Layer 4 of a small transformer language model trained on English Wikipedia (23 layers, counted from 0, width 96).
A neuron's activation on a vector x is GELU(weights . x), where the dot is the dot product.
The model reads these tokens: "he" "us" " Rober" "to" " P" "ed" "re" "ira" " Brazil" "\n" "|" " " "73" " kg" " |" " G"

The vector x that enters this layer's MLP at each token. A number n stands for (n - 500) times 0.0067.
0 "he": 414 480 199 361 512 397 330 391 533 697 630 475 529 669 546 539 622 562 457 661 349 734 438 583 258 554 757 631 564 602 319 362 335 682 427 733 485 372 442 355 433 531 394 581 364 444 555 541 439 382 446 344 530 420 327 404 622 563 469 371 510 222 542 461 362 733 150 573 499 631 612 696 493 737 407 607 589 609 623 558 618 438 478 379 442 350 455 610 754 407 487 476 633 733 624 285
1 "us": 508 467 305 320 417 318 228 286 556 541 773 361 505 688 579 539 562 593 438 728 319 638 413 583 325 642 648 656 586 643 437 404 333 615 419 682 503 248 449 386 393 611 426 646 397 435 557 434 450 501 421 398 430 612 240 393 645 685 470 437 449 263 576 462 453 560 226 506 627 503 547 716 534 752 594 458 510 527 605 523 648 505 571 325 516 227 444 716 688 467 447 514 633 703 636 358
2 " Rober": 395 451 337 228 470 423 405 320 497 633 749 459 597 700 531 518 545 469 370 677 309 633 381 586 400 687 701 688 563 604 290 376 393 600 488 573 620 275 506 451 468 511 536 545 289 515 559 428 466 408 366 460 584 533 320 381 610 692 426 323 463 322 726 411 463 472 125 546 619 558 568 629 519 689 544 446 436 738 587 495 667 445 659 373 418 325 444 625 623 367 518 492 723 780 611 203
3 "to": 466 525 290 289 514 299 264 309 462 552 762 492 546 676 561 586 632 513 471 709 203 705 452 512 355 610 749 637 537 591 362 468 254 634 476 690 472 328 507 384 422 599 501 676 410 414 463 488 451 482 398 421 535 546 268 396 654 628 505 424 488 262 652 540 484 530 207 444 681 506 601 640 497 705 459 524 548 549 574 576 609 577 714 428 457 226 455 725 565 247 413 410 674 634 562 293
4 " P": 470 460 328 323 523 433 347 357 504 547 681 418 503 698 550 504 477 505 327 624 285 653 380 550 363 696 672 597 516 741 432 397 321 572 511 541 593 383 465 472 398 659 536 660 317 509 553 589 408 423 461 444 517 454 244 497 641 780 386 461 535 321 664 415 352 514 22 445 699 523 575 700 531 702 414 518 577 506 558 481 616 436 585 376 380 280 460 661 735 460 483 422 632 704 711 322
5 "ed": 399 452 436 286 562 341 224 377 457 590 633 475 529 687 530 484 532 479 407 639 324 640 451 670 292 627 694 638 429 530 418 390 286 651 508 759 424 372 603 334 380 686 532 551 267 447 500 493 506 409 404 449 506 470 279 435 668 784 492 416 517 334 667 489 339 462 155 472 652 449 617 805 473 594 560 436 590 533 544 628 595 583 560 402 491 233 456 692 644 400 588 488 772 650 561 296
6 "re": 515 546 311 254 490 358 235 330 490 593 820 414 561 619 587 535 528 494 370 690 323 613 358 627 355 570 743 599 468 618 435 394 210 648 423 759 528 373 585 463 343 579 492 593 386 451 571 356 551 485 476 461 432 507 302 430 665 679 487 428 507 229 671 606 479 519 160 494 639 614 614 694 581 718 495 461 532 648 539 525 580 498 632 424 443 165 485 655 691 414 399 503 625 555 487 250
7 "ira": 456 554 317 272 422 330 286 160 533 567 746 372 528 588 595 495 558 503 449 662 280 729 414 595 440 690 795 735 565 603 386 428 316 613 479 717 403 400 462 308 397 556 462 703 345 511 458 478 427 453 338 367 546 585 292 467 636 659 572 413 478 292 512 561 487 477 251 416 749 560 577 695 591 685 539 459 526 566 488 487 600 519 645 396 397 226 484 692 600 496 410 411 705 695 515 382
8 " Brazil": 426 552 308 280 398 404 300 340 480 616 641 360 524 567 650 514 593 401 587 707 265 709 433 635 382 774 646 711 648 598 199 329 467 676 504 545 511 433 526 367 400 572 559 515 275 461 415 430 461 452 383 393 539 422 233 564 609 754 456 417 483 322 525 450 434 591 153 451 667 512 619 657 528 703 549 463 506 604 482 468 489 535 594 324 477 319 530 671 620 511 450 561 689 776 495 353
9 "\n": 444 476 326 285 432 423 320 409 507 583 756 386 524 695 484 385 572 578 366 644 295 677 254 683 333 683 695 608 502 547 297 466 372 554 444 596 532 374 515 432 377 708 489 620 358 436 420 514 539 501 435 368 684 452 170 493 579 795 427 416 582 308 676 446 358 680 260 517 653 514 627 674 551 659 441 529 540 583 544 462 539 531 545 305 450 284 491 666 729 422 477 556 659 670 570 223
10 "|": 443 475 292 393 408 374 311 360 544 574 722 361 507 660 446 396 552 483 461 619 245 631 363 570 410 619 864 629 427 553 407 355 311 560 437 613 544 375 484 445 366 712 515 591 434 400 433 444 506 385 383 520 679 603 237 442 629 726 438 403 602 287 686 449 320 615 185 546 687 459 719 680 556 706 349 471 579 687 497 550 612 626 557 326 548 319 429 658 706 430 462 468 610 657 610 301
11 " ": 491 647 317 323 476 369 296 428 503 593 663 374 459 699 612 433 577 456 295 589 345 626 376 703 375 669 760 657 526 594 339 347 231 580 500 496 526 349 585 417 419 715 539 668 344 500 470 461 518 426 378 455 555 511 174 456 634 686 405 452 590 304 681 465 259 639 117 484 716 461 678 681 533 679 456 490 596 500 546 534 564 569 525 348 494 330 413 597 688 459 417 554 605 614 627 345
12 "73": 363 518 258 250 408 371 310 439 427 611 699 353 571 625 633 419 638 546 497 716 317 697 431 600 485 679 827 563 420 562 456 353 304 564 570 549 446 359 453 324 414 620 507 695 375 506 503 513 416 403 373 442 543 479 181 480 665 718 437 374 494 343 659 396 295 574 196 492 724 468 667 698 521 828 509 448 674 507 490 529 564 521 603 342 467 286 457 521 637 504 506 550 676 587 637 384
13 " kg": 416 591 405 326 331 319 355 364 447 584 668 362 435 593 483 475 597 704 456 650 224 714 464 647 421 653 754 546 523 650 368 399 365 648 551 548 422 197 439 481 399 651 437 506 393 436 526 393 416 488 387 384 578 433 267 523 688 692 467 481 503 285 731 443 289 635 213 456 695 452 631 634 513 823 532 545 566 560 472 556 534 559 536 318 475 274 556 725 672 421 446 563 673 695 546 321
14 " |": 367 513 311 317 461 366 267 315 452 590 700 407 461 668 466 392 567 455 352 622 268 623 444 579 402 661 724 585 429 560 359 353 333 629 515 607 536 318 549 447 448 683 551 606 483 507 443 486 479 425 386 430 690 568 191 443 684 736 442 415 683 319 708 444 255 702 280 495 678 487 640 707 544 768 423 514 583 590 513 608 584 520 519 328 531 281 374 658 687 358 395 482 659 645 607 335
15 " G": 311 439 438 286 403 414 324 396 528 535 523 403 459 731 508 532 492 484 386 611 343 613 428 614 397 754 717 599 527 754 370 442 250 561 544 554 570 301 486 511 469 693 516 664 326 440 456 469 485 508 414 458 614 473 316 533 649 680 460 407 533 331 584 496 324 555 56 417 691 473 669 664 588 815 490 462 598 519 484 547 548 474 566 329 435 394 445 705 729 360 385 461 654 703 636 292

Each question shows the input weights of one neuron of the MLP. A number n stands for (n - 500) times 0.0022.

n226: 429 615 473 610 334 541 637 615 531 419 495 641 607 378 412 617 567 523 576 591 529 375 434 373 550 505 474 533 659 447 508 525 574 494 518 354 452 549 503 593 412 391 509 410 531 514 595 719 667 533 370 548 439 549 550 349 544 594 615 643 412 322 531 355 550 611 261 488 358 461 394 385 503 711 526 480 449 468 445 518 464 347 490 481 489 466 401 500 595 550 534 495 448 428 680 365
Its three highest activations, in order, are on tokens 2 " Rober", 0 "he", 4 " P"

n324: 482 436 583 746 421 595 441 452 531 387 591 521 327 539 591 452 451 468 500 485 524 520 512 419 323 564 384 495 505 281 422 503 529 594 555 477 472 431 423 580 474 533 547 361 490 582 505 685 584 619 463 392 471 430 381 617 524 547 397 414 474 520 365 503 592 303 562 544 497 495 557 474 451 632 418 441 432 558 575 481 487 464 493 649 455 510 534 422 603 554 414 550 482 673 320 560
On which token does it fire most, and how strongly? 8 " Brazil", at about 0.24

n201: 494 456 553 513 386 349 607 647 433 717 613 552 584 429 516 577 446 421 548 581 459 495 451 567 795 432 333 559 451 554 570 431 563 597 455 461 531 393 511 563 662 582 517 528 418 384 471 449 348 591 385 560 424 309 478 415 306 350 625 506 451 304 489 420 441 481 576 385 506 575 630 489 525 411 517 523 457 544 643 564 542 489 581 607 672 415 331 722 483 422 566 402 465 444 497 598
Which token does this neuron like most? 3 "to"

n356: 583 467 570 656 833 459 500 289 630 466 443 654 254 279 518 449 422 551 513 565 429 595 411 407 441 521 390 568 500 553 443 497 510 537 531 538 444 517 604 570 522 497 437 340 601 420 611 647 497 705 392 720 466 600 387 465 538 377 445 228 383 344 381 583 694 599 565 483 546 361 523 513 660 373 453 578 576 735 551 338 644 578 400 399 314 573 551 533 430 429 464 566 470 545 670 425
On which token does it fire most, and how strongly? 0 "he", at about 0.14

n374: 549 562 497 411 530 411 341 467 446 423 409 515 485 536 413 445 603 438 469 393 497 497 361 374 710 568 642 508 385 421 602 617 613 462 449 528 577 474 432 545 375 610 523 514 569 471 611 443 596 778 694 503 582 645 489 445 518 457 515 551 433 616 460 629 497 599 488 400 364 397 622 423 622 515 300 397 440 266 553 509 412 398 492 638 522 428 550 437 436 610 566 424 581 640 506 318
Which token does this neuron like most? 10 "|"

n249: 599 481 431 627 586 516 617 485 438 405 668 211 592 770 597 546 415 456 584 456 618 444 434 508 558 437 567 580 513 485 627 477 396 430 594 556 531 508 479 478 403 500 410 393 566 420 425 470 455 387 490 559 414 364 356 435 550 386 591 621 465 578 490 534 497 517 598 528 426 433 495 286 615 618 417 354 474 484 643 545 469 461 447 549 472 480 613 605 615 490 415 540 476 466 397 601
Which token does this neuron like most? 6 "re"

n207: 478 389 503 397 491 427 591 518 513 383 372 511 500 537 512 584 490 394 441 465 370 578 422 339 494 550 325 585 503 433 404 447 601 520 554 482 414 448 521 457 533 521 530 468 570 536 580 521 477 408 513 585 675 453 450 743 537 298 619 578 421 332 608 609 590 480 522 572 478 443 476 516 497 455 599 472 462 655 517 662 573 505 730 455 386 608 363 419 321 700 543 428 561 598 416 427
Which token does this neuron like most? 2 " Rober"

n263: 554 524 746 563 511 441 467 248 582 394 532 476 378 542 384 343 434 579 593 412 680 580 500 241 497 448 443 467 537 708 400 328 554 668 363 439 609 334 588 447 437 506 530 606 519 436 446 737 402 613 538 631 629 360 429 525 583 718 357 437 503 467 519 530 627 488 493 662 316 454 503 526 500 348 419 616 643 459 670 333 464 707 463 477 449 744 551 467 419 431 457 693 551 454 411 535
Which token does this neuron like most? 9 "\n"

n105: 450 437 539 500 580 476 415 603 389 507 433 497 422 557 567 500 346 329 704 597 578 695 613 500 396 424 440 598 523 481 509 429 507 681 685 500 477 577 663 665 700 497 420 526 792 423 544 553 273 523 447 647 646 475 603 472 618 346 323 335 373 285 445 487 565 481 343 662 660 346 490 428 366 407 621 473 613 537 598 281 671 529 381 556 484 423 616 437 325 402 442 465 329 526 480 500
Which token does this neuron like most? 3 "to"

n208: 395 553 534 569 453 417 479 560 405 735 557 479 709 508 535 410 572 350 435 561 595 530 407 470 402 424 395 422 584 336 620 577 758 404 515 628 377 475 388 573 438 633 444 470 519 363 458 349 484 332 617 570 713 545 615 279 399 510 431 455 584 728 185 319 480 474 471 610 737 631 380 555 486 708 374 347 451 556 465 603 521 743 407 575 569 407 549 631 486 334 487 503 258 524 461 568
Which token does this neuron like most? 10 "|"

n76: 638 483 456 554 523 321 509 484 469 433 583 546 549 623 553 498 441 468 548 516 620 357 442 379 563 436 362 394 524 484 415 402 454 579 581 565 517 451 434 477 449 731 486 337 353 454 615 568 537 493 588 408 507 448 507 469 435 415 518 488 360 356 518 563 488 581 564 492 384 503 524 657 481 505 551 478 622 512 458 395 412 562 467 476 532 587 590 598 417 613 560 402 551 516 480 602
Which token does this neuron like most? 1 "us"

n181: 561 485 715 545 631 514 371 497 427 580 451 538 493 599 583 471 417 514 553 358 352 409 542 615 795 485 497 635 392 484 475 565 300 517 620 448 547 661 546 596 440 487 480 754 537 490 558 828 343 428 487 551 335 355 497 457 349 551 686 570 531 282 488 470 352 271 531 400 344 638 467 540 500 507 571 614 258 548 565 353 370 367 639 642 490 431 489 537 586 500 457 407 255 497 524 587
On which token does it fire most, and how strongly? 4 " P", at about 0.3

n41: 215 411 540 558 468 581 510 569 560 654 365 497 371 574 578 615 626 486 517 683 622 392 582 500 269 475 407 577 514 436 658 563 681 535 389 434 483 320 400 651 956 513 370 589 491 479 427 477 393 615 577 517 657 691 331 558 496 548 344 547 466 530 304 418 477 554 542 594 541 500 470 557 601 384 421 444 360 438 510 370 328 513 597 470 429 468 646 337 362 400 497 416 359 749 542 313
On which token does it fire most, and how strongly? 15 " G", at about 0.045

n345: 570 650 371 431 605 531 464 445 444 568 577 513 385 304 482 698 273 545 681 568 486 570 402 332 594 448 379 578 483 450 539 481 360 834 510 448 589 544 448 675 444 573 623 375 488 497 388 711 551 603 478 560 347 582 477 426 368 423 528 586 121 438 386 550 572 699 524 577 473 343 579 520 484 362 550 578 580 558 568 482 516 582 537 458 392 543 693 331 706 409 570 412 426 416 578 386
Which token does this neuron like most? 0 "he"

n277: 534 425 390 615 459 632 432 565 456 509 511 570 579 519 472 657 479 557 412 630 271 551 562 308 451 437 486 394 338 550 578 527 352 565 398 489 511 576 489 582 472 324 467 575 554 615 418 510 561 393 529 486 591 446 535 692 402 489 575 406 640 495 397 453 633 503 314 259 411 573 418 470 437 434 688 443 406 475 531 385 555 440 671 505 609 587 433 481 610 500 597 489 559 581 417 581
On which token does it fire most, and how strongly? 4 " P", at about 0.36

n232: 577 458 490 464 642 557 448 414 419 546 486 376 502 476 388 459 504 517 445 467 455 539 598 447 410 523 498 546 430 450 469 492 421 500 627 549 506 611 440 547 425 553 468 547 482 569 532 530 436 508 482 515 444 334 533 469 412 430 571 605 464 537 486 398 554 591 574 455 485 484 471 652 508 469 489 517 551 489 500 567 439 569 677 444 482 574 405 412 500 450 449 767 517 444 541 559
Which token does this neuron like most? 12 "73"

n219: 398 434 576 534 453 488 506 516 467 641 449 412 637 697 459 769 349 560 686 530 446 505 510 386 576 546 472 475 548 553 531 614 537 497 415 392 359 662 624 193 525 452 385 581 575 664 352 540 420 560 364 500 571 656 397 583 386 314 517 444 607 431 516 556 464 544 460 453 466 562 373 453 605 430 548 497 480 628 471 536 533 467 562 555 596 547 457 489 565 325 431 521 503 492 379 526
On which two tokens does it fire most, strongest first? 7 "ira", 3 "to"

n254: 505 538 568 545 369 503 458 558 478 439 526 376 602 656 365 466 446 467 626 459 403 500 413 476 487 427 422 632 623 460 498 585 467 403 356 461 359 578 534 634 661 414 560 707 652 460 469 550 559 529 563 497 424 599 585 367 477 668 622 495 382 485 597 413 478 523 408 471 505 542 527 414 581 358 419 620 443 505 597 489 426 586 528 483 490 417 590 515 409 566 482 422 470 648 428 430
Its three highest activations, in order, are on tokens 3 "to", 9 "\n", 10 "|"